Layer 6 of a small transformer language model trained on English Wikipedia (14 layers, counted from 0, width 64).
A neuron's activation on a vector x is SiLU(gate . x) times (in . x), where the dot is the dot product.

Input weights of the MLP neurons that the questions are about. A number n stands for (n - 128) times 0.0059.
n31 gate: 159, 138, 134, 158, 126, 143, 188, 154, 161, 119, 93, 134, 145, 175, 98, 122, 161, 138, 114, 163, 102, 101, 117, 114, 95, 177, 92, 74, 100, 136, 164, 113, 141, 114, 95, 170, 93, 194, 126, 131, 134, 103, 110, 98, 123, 165, 185, 95, 130, 127, 125, 112, 171, 166, 66, 97, 109, 168, 103, 159, 130, 157, 155, 141
n45 gate: 125, 67, 122, 156, 162, 90, 103, 124, 122, 55, 152, 181, 146, 45, 102, 165, 101, 184, 62, 201, 163, 137, 84, 150, 155, 160, 146, 217, 154, 118, 130, 157, 131, 110, 124, 107, 97, 131, 163, 118, 175, 124, 125, 71, 125, 156, 150, 143, 165, 130, 113, 58, 133, 152, 101, 127, 121, 146, 89, 91, 133, 113, 111, 159
n63 gate: 116, 102, 117, 140, 140, 114, 128, 114, 144, 144, 109, 156, 173, 139, 153, 135, 98, 56, 142, 169, 114, 121, 116, 128, 153, 139, 131, 42, 146, 139, 97, 128, 159, 96, 169, 131, 154, 109, 130, 91, 127, 102, 151, 149, 143, 165, 133, 96, 118, 132, 124, 135, 119, 108, 107, 145, 106, 138, 145, 88, 124, 146, 172, 127
n73 gate: 97, 85, 111, 56, 143, 157, 102, 149, 108, 163, 106, 170, 147, 98, 143, 151, 92, 163, 106, 177, 167, 145, 125, 122, 86, 154, 154, 122, 110, 96, 170, 176, 183, 111, 109, 136, 163, 163, 144, 116, 161, 170, 120, 121, 195, 124, 65, 124, 101, 136, 96, 164, 124, 136, 133, 119, 54, 166, 111, 88, 121, 180, 157, 135
n77 gate: 90, 85, 93, 149, 160, 155, 98, 157, 109, 104, 117, 124, 179, 120, 151, 106, 153, 158, 108, 137, 133, 100, 166, 160, 174, 109, 71, 100, 181, 101, 163, 156, 85, 99, 129, 124, 157, 150, 149, 130, 102, 158, 108, 198, 128, 108, 140, 110, 117, 114, 173, 113, 116, 150, 118, 134, 119, 127, 174, 156, 84, 129, 126, 72
n80 gate: 112, 100, 126, 141, 124, 99, 109, 124, 184, 126, 149, 151, 96, 119, 117, 107, 118, 116, 127, 92, 96, 116, 128, 183, 135, 146, 105, 69, 141, 84, 145, 180, 118, 150, 163, 122, 160, 121, 109, 125, 169, 148, 143, 88, 104, 86, 95, 109, 135, 160, 168, 163, 81, 129, 106, 165, 138, 159, 135, 137, 83, 182, 115, 81
n97 gate: 155, 161, 114, 116, 120, 80, 121, 126, 150, 158, 168, 180, 140, 84, 98, 156, 138, 139, 103, 119, 162, 131, 136, 111, 125, 106, 112, 134, 143, 169, 38, 213, 129, 116, 140, 92, 136, 165, 159, 62, 157, 148, 92, 122, 155, 109, 55, 147, 156, 76, 160, 132, 42, 107, 139, 188, 118, 115, 149, 92, 109, 157, 142, 211
n113 gate: 131, 124, 185, 164, 122, 152, 72, 132, 138, 115, 141, 122, 99, 92, 130, 127, 145, 122, 70, 120, 193, 103, 52, 150, 149, 127, 194, 86, 113, 154, 102, 42, 98, 113, 164, 152, 142, 96, 32, 134, 129, 116, 168, 130, 248, 219, 92, 132, 140, 120, 133, 94, 102, 210, 126, 148, 127, 111, 160, 59, 83, 162, 105, 137
n142 gate: 96, 145, 126, 155, 135, 120, 149, 102, 126, 202, 139, 130, 145, 122, 167, 148, 124, 109, 148, 122, 129, 117, 160, 119, 118, 100, 39, 121, 160, 146, 139, 154, 163, 157, 124, 123, 177, 133, 167, 111, 114, 114, 89, 147, 90, 99, 119, 109, 163, 163, 212, 68, 102, 126, 61, 143, 147, 86, 155, 168, 154, 136, 117, 106
n143 gate: 133, 133, 152, 99, 110, 144, 93, 133, 95, 204, 114, 101, 151, 106, 121, 111, 131, 133, 141, 86, 141, 145, 128, 144, 157, 74, 137, 131, 120, 38, 112, 79, 140, 123, 177, 178, 82, 143, 145, 135, 122, 157, 120, 170, 161, 108, 156, 125, 126, 173, 201, 127, 164, 147, 152, 161, 109, 78, 90, 119, 115, 91, 115, 133
n191 gate: 146, 143, 175, 127, 113, 122, 133, 122, 116, 122, 172, 168, 152, 149, 112, 116, 169, 146, 104, 151, 152, 128, 77, 96, 110, 119, 104, 122, 147, 118, 131, 113, 113, 182, 97, 119, 118, 116, 89, 177, 103, 98, 103, 142, 116, 119, 171, 96, 69, 135, 105, 188, 152, 132, 138, 136, 120, 197, 132, 133, 123, 100, 164, 89
n31 in: 155, 92, 92, 141, 125, 102, 96, 149, 141, 118, 111, 108, 142, 89, 163, 143, 118, 103, 150, 80, 158, 153, 149, 118, 69, 127, 151, 115, 138, 114, 85, 78, 83, 131, 152, 142, 123, 78, 163, 157, 145, 149, 145, 124, 137, 122, 134, 129, 95, 181, 87, 167, 107, 134, 159, 187, 206, 137, 141, 118, 187, 141, 112, 120
n45 in: 154, 140, 171, 115, 107, 164, 122, 147, 162, 151, 97, 136, 134, 162, 123, 119, 127, 109, 175, 67, 86, 102, 146, 113, 116, 155, 136, 53, 128, 164, 116, 97, 174, 176, 127, 70, 161, 179, 99, 69, 83, 107, 105, 118, 125, 83, 107, 146, 98, 144, 134, 114, 136, 99, 150, 131, 103, 179, 135, 199, 73, 116, 142, 53
n63 in: 133, 166, 120, 163, 150, 166, 129, 87, 118, 157, 112, 108, 143, 125, 115, 147, 123, 137, 134, 182, 132, 136, 112, 108, 124, 127, 98, 134, 125, 116, 121, 104, 100, 134, 143, 118, 121, 117, 128, 132, 100, 134, 134, 131, 114, 91, 127, 126, 166, 142, 106, 176, 171, 146, 123, 101, 117, 162, 75, 134, 139, 91, 82, 139
n73 in: 123, 174, 134, 141, 98, 176, 155, 160, 125, 86, 101, 108, 104, 143, 140, 142, 105, 142, 84, 111, 153, 164, 106, 139, 106, 155, 86, 162, 112, 130, 141, 164, 127, 76, 129, 158, 166, 92, 148, 151, 161, 169, 71, 130, 117, 135, 73, 124, 182, 123, 140, 74, 163, 155, 124, 117, 104, 168, 124, 108, 131, 142, 155, 97
n77 in: 159, 159, 139, 161, 108, 127, 135, 158, 126, 149, 126, 125, 113, 97, 99, 140, 131, 100, 123, 155, 150, 149, 126, 106, 139, 151, 103, 120, 121, 108, 130, 132, 142, 99, 109, 156, 92, 142, 107, 102, 107, 171, 188, 148, 104, 117, 170, 110, 143, 220, 115, 86, 133, 197, 127, 99, 116, 154, 91, 165, 118, 130, 107, 112
n80 in: 120, 103, 120, 135, 151, 149, 172, 102, 113, 160, 176, 121, 129, 141, 110, 137, 146, 119, 155, 205, 108, 127, 132, 120, 139, 154, 153, 137, 139, 88, 130, 103, 130, 129, 146, 121, 141, 138, 118, 165, 181, 152, 127, 138, 95, 46, 126, 146, 112, 159, 137, 153, 128, 160, 125, 66, 148, 95, 105, 123, 122, 164, 135, 86
n97 in: 132, 158, 157, 133, 85, 158, 164, 134, 94, 137, 109, 146, 71, 157, 165, 73, 91, 130, 107, 136, 102, 146, 99, 140, 166, 194, 155, 130, 98, 128, 154, 141, 152, 151, 204, 230, 69, 143, 116, 107, 28, 100, 130, 107, 116, 127, 102, 158, 133, 159, 147, 62, 200, 148, 110, 121, 143, 94, 129, 96, 126, 162, 135, 81
n113 in: 41, 131, 90, 115, 89, 108, 163, 126, 148, 185, 110, 142, 181, 159, 129, 115, 103, 165, 116, 103, 156, 104, 129, 142, 168, 64, 106, 117, 92, 76, 107, 154, 139, 98, 110, 150, 167, 144, 183, 96, 189, 136, 89, 97, 82, 56, 139, 139, 100, 138, 124, 176, 136, 116, 112, 120, 167, 149, 174, 155, 199, 127, 101, 115
n142 in: 89, 107, 112, 145, 132, 171, 109, 108, 154, 125, 164, 186, 122, 171, 93, 108, 140, 158, 136, 83, 163, 132, 158, 176, 143, 123, 105, 117, 108, 125, 149, 111, 161, 115, 159, 142, 114, 140, 138, 172, 67, 133, 122, 113, 131, 146, 102, 89, 124, 90, 133, 128, 105, 165, 172, 88, 129, 144, 75, 99, 143, 108, 51, 149
n143 in: 127, 102, 148, 170, 93, 143, 135, 163, 118, 129, 106, 62, 156, 127, 134, 134, 99, 110, 162, 109, 200, 153, 103, 88, 108, 158, 148, 127, 69, 109, 137, 163, 130, 135, 116, 126, 102, 161, 130, 99, 124, 184, 152, 149, 117, 107, 153, 102, 179, 114, 162, 110, 121, 153, 130, 144, 117, 128, 124, 140, 137, 155, 173, 86
n191 in: 140, 136, 90, 148, 116, 98, 113, 115, 155, 100, 147, 119, 105, 100, 165, 145, 107, 81, 146, 103, 118, 102, 120, 162, 190, 136, 102, 144, 111, 158, 142, 105, 116, 74, 131, 114, 150, 92, 159, 134, 120, 94, 191, 128, 162, 167, 109, 136, 123, 113, 152, 108, 152, 144, 131, 114, 133, 119, 104, 101, 165, 95, 204, 149

Each question shows a token from some text and the vector x that enters the MLP there. A number n stands for (n - 128) times 0.023.

"V": 153, 139, 151, 98, 176, 126, 127, 143, 132, 122, 145, 135, 132, 127, 129, 106, 98, 110, 150, 79, 90, 209, 108, 136, 99, 132, 129, 153, 113, 87, 117, 135, 145, 141, 145, 96, 102, 112, 114, 159, 158, 129, 165, 93, 113, 145, 165, 73, 121, 172, 125, 128, 120, 116, 137, 140, 100, 135, 120, 142, 138, 118, 111, 159
The most active neuron and its activation: n113, at about 0.31

" started": 140, 128, 147, 122, 105, 111, 97, 140, 150, 97, 96, 141, 194, 119, 134, 132, 115, 114, 109, 146, 47, 137, 166, 132, 151, 169, 121, 154, 125, 147, 127, 83, 114, 107, 107, 135, 105, 160, 113, 142, 82, 156, 154, 131, 106, 137, 131, 160, 124, 138, 110, 160, 108, 127, 129, 118, 130, 124, 92, 141, 130, 120, 142, 160
The three highest activations, in order: n113, n73, n31

",": 157, 111, 149, 104, 147, 135, 134, 154, 139, 131, 87, 125, 152, 124, 139, 118, 142, 151, 105, 101, 108, 113, 67, 109, 105, 133, 114, 142, 118, 154, 155, 139, 138, 80, 122, 94, 112, 146, 124, 133, 106, 176, 134, 139, 96, 156, 114, 134, 130, 154, 89, 114, 118, 93, 189, 95, 134, 130, 144, 185, 131, 134, 151, 67
The three highest activations, in order: n77, n73, n142

" year": 168, 112, 160, 134, 99, 163, 136, 117, 133, 119, 85, 90, 154, 123, 128, 142, 99, 156, 164, 140, 154, 115, 124, 120, 127, 135, 154, 97, 140, 155, 144, 158, 195, 111, 72, 106, 132, 148, 175, 87, 105, 135, 130, 121, 105, 147, 135, 166, 118, 134, 105, 124, 126, 73, 144, 129, 153, 141, 92, 156, 102, 145, 101, 51
Which two neurons fire most, strongest first? n191, n80

" He": 167, 148, 136, 112, 106, 182, 120, 134, 143, 85, 129, 150, 156, 123, 122, 96, 139, 131, 72, 73, 129, 160, 86, 96, 120, 144, 145, 155, 122, 76, 178, 120, 101, 136, 130, 103, 124, 128, 175, 126, 118, 155, 173, 118, 133, 114, 104, 111, 143, 113, 128, 161, 101, 119, 123, 131, 110, 171, 103, 154, 145, 130, 106, 101
The neuron with the highest activation: n73

"ial": 128, 90, 146, 151, 112, 140, 131, 111, 156, 112, 90, 93, 91, 159, 115, 145, 134, 120, 104, 90, 135, 111, 150, 140, 129, 153, 127, 114, 150, 130, 139, 124, 139, 136, 114, 131, 148, 133, 111, 65, 109, 162, 119, 133, 50, 116, 155, 178, 144, 130, 116, 124, 137, 113, 126, 134, 94, 125, 126, 155, 132, 139, 155, 80
The neuron with the highest activation: n77

" the": 148, 126, 113, 109, 117, 148, 144, 145, 143, 134, 93, 142, 126, 126, 127, 128, 147, 106, 135, 95, 104, 103, 104, 104, 136, 198, 133, 158, 94, 93, 118, 133, 123, 157, 109, 128, 143, 134, 140, 151, 141, 109, 99, 123, 115, 136, 78, 163, 201, 148, 122, 129, 152, 116, 130, 143, 88, 110, 130, 135, 121, 115, 144, 84
The neuron with the highest activation: n73

" |": 124, 141, 153, 152, 112, 122, 139, 105, 84, 148, 90, 114, 138, 139, 156, 121, 153, 136, 146, 136, 94, 128, 115, 132, 135, 143, 130, 125, 140, 125, 132, 104, 127, 107, 118, 132, 150, 125, 131, 116, 135, 119, 113, 157, 108, 119, 164, 126, 140, 118, 108, 129, 133, 124, 159, 124, 131, 138, 123, 138, 125, 126, 129, 111
The neuron with the highest activation: n63

" administrative": 151, 72, 137, 146, 109, 189, 140, 104, 146, 123, 102, 105, 101, 129, 146, 154, 136, 106, 122, 89, 134, 124, 124, 160, 119, 142, 159, 95, 130, 140, 122, 135, 125, 146, 104, 101, 115, 162, 115, 73, 88, 144, 133, 131, 67, 140, 138, 180, 145, 96, 131, 157, 106, 123, 123, 144, 99, 123, 113, 149, 109, 160, 143, 119
The most active neuron and its activation: n191, at about 0.16

" of": 113, 108, 130, 131, 92, 158, 127, 121, 137, 123, 121, 143, 135, 84, 135, 143, 147, 157, 187, 89, 139, 121, 99, 142, 136, 172, 127, 90, 148, 109, 127, 174, 105, 99, 126, 133, 113, 108, 128, 173, 130, 112, 126, 86, 112, 136, 73, 140, 160, 106, 111, 163, 144, 99, 175, 90, 143, 121, 107, 130, 111, 96, 129, 174
The most active neuron and its activation: n77, at about 0.24

".": 116, 137, 129, 123, 136, 154, 129, 140, 117, 94, 142, 119, 132, 171, 112, 148, 104, 139, 152, 101, 152, 145, 112, 124, 143, 101, 98, 181, 151, 174, 98, 115, 123, 145, 83, 155, 146, 107, 108, 131, 119, 129, 139, 99, 165, 143, 131, 126, 118, 115, 80, 114, 88, 130, 184, 101, 123, 133, 125, 134, 125, 135, 115, 153
The most active neuron and its activation: n80, at about 0.28

" three": 128, 137, 145, 178, 109, 110, 139, 146, 147, 98, 79, 111, 96, 96, 126, 147, 122, 130, 132, 141, 116, 125, 70, 99, 132, 105, 149, 145, 129, 137, 160, 173, 131, 118, 97, 134, 125, 130, 163, 102, 141, 138, 100, 120, 150, 110, 127, 166, 119, 164, 115, 122, 108, 151, 123, 149, 106, 125, 119, 196, 163, 147, 95, 61
The neuron with the highest activation: n45

"n": 159, 170, 130, 107, 104, 130, 150, 130, 147, 122, 120, 153, 129, 104, 112, 142, 114, 172, 105, 136, 146, 134, 110, 107, 129, 167, 141, 129, 166, 85, 128, 165, 54, 102, 136, 135, 172, 109, 162, 118, 123, 135, 134, 118, 119, 125, 119, 68, 142, 128, 148, 112, 108, 151, 125, 120, 163, 98, 128, 149, 105, 107, 147, 71
The three highest activations, in order: n77, n80, n97

" England": 143, 196, 138, 164, 89, 181, 111, 122, 149, 94, 107, 108, 110, 135, 123, 149, 138, 122, 135, 161, 156, 127, 90, 144, 115, 116, 108, 165, 95, 100, 135, 143, 131, 112, 91, 119, 132, 121, 173, 170, 93, 119, 135, 120, 102, 137, 131, 130, 106, 157, 103, 132, 133, 146, 134, 131, 139, 129, 142, 131, 131, 82, 139, 49
The most active neuron and its activation: n191, at about 0.87

" Liverpool": 134, 174, 138, 147, 82, 171, 89, 111, 154, 104, 96, 112, 119, 125, 140, 140, 143, 121, 149, 138, 146, 126, 103, 159, 129, 148, 114, 138, 113, 129, 142, 150, 139, 125, 113, 126, 118, 130, 154, 183, 106, 110, 142, 103, 86, 131, 128, 107, 94, 126, 130, 153, 150, 128, 129, 140, 131, 103, 137, 153, 126, 90, 124, 46
The neuron with the highest activation: n191

"Personal": 131, 116, 156, 157, 101, 159, 109, 121, 136, 126, 137, 194, 142, 130, 110, 110, 137, 142, 120, 28, 128, 67, 173, 148, 107, 121, 139, 113, 133, 115, 117, 157, 129, 134, 129, 166, 116, 154, 158, 139, 83, 128, 117, 142, 85, 209, 113, 107, 151, 151, 109, 147, 113, 93, 123, 92, 134, 128, 119, 166, 120, 138, 107, 62
The neuron with the highest activation: n142

"born": 181, 119, 145, 102, 90, 143, 114, 125, 147, 126, 122, 118, 114, 122, 137, 178, 132, 133, 163, 99, 110, 90, 117, 158, 138, 118, 114, 148, 149, 127, 82, 78, 130, 136, 104, 116, 133, 158, 151, 164, 114, 144, 176, 121, 74, 159, 131, 138, 132, 132, 107, 136, 102, 90, 138, 108, 109, 166, 121, 131, 101, 82, 157, 159
Which two neurons fire most, strongest first? n191, n113

" Ford": 119, 150, 116, 125, 119, 118, 107, 109, 153, 112, 112, 84, 134, 120, 136, 130, 160, 136, 132, 125, 110, 159, 111, 133, 133, 174, 117, 138, 127, 157, 134, 129, 123, 127, 127, 169, 106, 134, 100, 179, 106, 147, 142, 112, 69, 136, 159, 91, 112, 130, 127, 148, 157, 104, 119, 127, 120, 79, 135, 127, 113, 108, 129, 100
The neuron with the highest activation: n113

" with": 103, 121, 120, 103, 134, 110, 108, 132, 144, 137, 84, 164, 146, 99, 120, 95, 121, 145, 138, 115, 82, 128, 115, 113, 125, 119, 130, 160, 139, 132, 107, 126, 142, 118, 129, 136, 127, 138, 113, 95, 108, 151, 107, 153, 138, 118, 145, 177, 175, 135, 110, 119, 126, 157, 190, 123, 119, 124, 101, 175, 122, 121, 102, 115
The three highest activations, in order: n45, n191, n77

" Council": 152, 127, 124, 174, 141, 195, 125, 91, 142, 106, 85, 129, 123, 115, 140, 123, 135, 130, 100, 127, 116, 166, 125, 167, 128, 127, 133, 98, 110, 148, 141, 156, 152, 133, 95, 85, 122, 126, 144, 173, 110, 113, 102, 101, 86, 143, 126, 141, 114, 111, 132, 126, 153, 156, 123, 150, 132, 159, 128, 162, 137, 101, 90, 58
The most active neuron and its activation: n45, at about 0.26

")": 158, 136, 157, 151, 142, 146, 107, 118, 133, 160, 138, 124, 127, 117, 137, 127, 145, 133, 167, 141, 161, 135, 136, 107, 102, 137, 128, 151, 172, 124, 129, 91, 157, 104, 89, 118, 94, 115, 173, 165, 76, 129, 115, 144, 86, 135, 123, 146, 155, 103, 92, 117, 101, 93, 107, 49, 158, 145, 143, 106, 143, 153, 102, 125
Which two neurons fire most, strongest first? n142, n113

" and": 133, 44, 129, 142, 130, 166, 98, 138, 139, 124, 118, 103, 148, 126, 123, 132, 111, 154, 152, 74, 132, 139, 95, 90, 100, 157, 113, 112, 124, 110, 145, 132, 121, 118, 121, 98, 120, 151, 133, 136, 90, 144, 158, 172, 138, 97, 156, 159, 167, 144, 123, 102, 115, 102, 170, 107, 116, 127, 124, 159, 157, 106, 157, 126
The neuron with the highest activation: n143

" 2004": 132, 181, 118, 141, 115, 127, 113, 134, 142, 109, 116, 134, 129, 151, 128, 114, 87, 154, 174, 136, 140, 147, 120, 110, 160, 131, 97, 159, 123, 114, 132, 124, 172, 111, 78, 100, 122, 132, 111, 135, 121, 143, 148, 174, 85, 133, 135, 162, 125, 161, 123, 152, 171, 94, 109, 95, 111, 155, 142, 135, 108, 101, 128, 104
Which two neurons fire most, strongest first? n191, n77

"sm": 117, 122, 170, 148, 126, 159, 137, 156, 133, 121, 118, 117, 119, 106, 78, 109, 117, 126, 123, 102, 120, 134, 132, 194, 121, 176, 162, 129, 115, 94, 132, 126, 107, 125, 124, 151, 88, 146, 144, 132, 151, 165, 138, 112, 106, 118, 127, 103, 116, 190, 135, 106, 151, 87, 132, 107, 119, 163, 156, 102, 135, 73, 91, 90
The three highest activations, in order: n143, n45, n80

" East": 130, 144, 92, 161, 142, 168, 115, 133, 145, 113, 101, 121, 128, 90, 81, 189, 145, 137, 152, 147, 114, 177, 95, 131, 101, 134, 142, 114, 112, 126, 117, 167, 130, 127, 112, 140, 105, 144, 129, 146, 99, 124, 142, 115, 75, 161, 134, 115, 127, 129, 118, 141, 122, 124, 139, 147, 151, 106, 132, 101, 101, 94, 131, 62
Which two neurons fire most, strongest first? n113, n31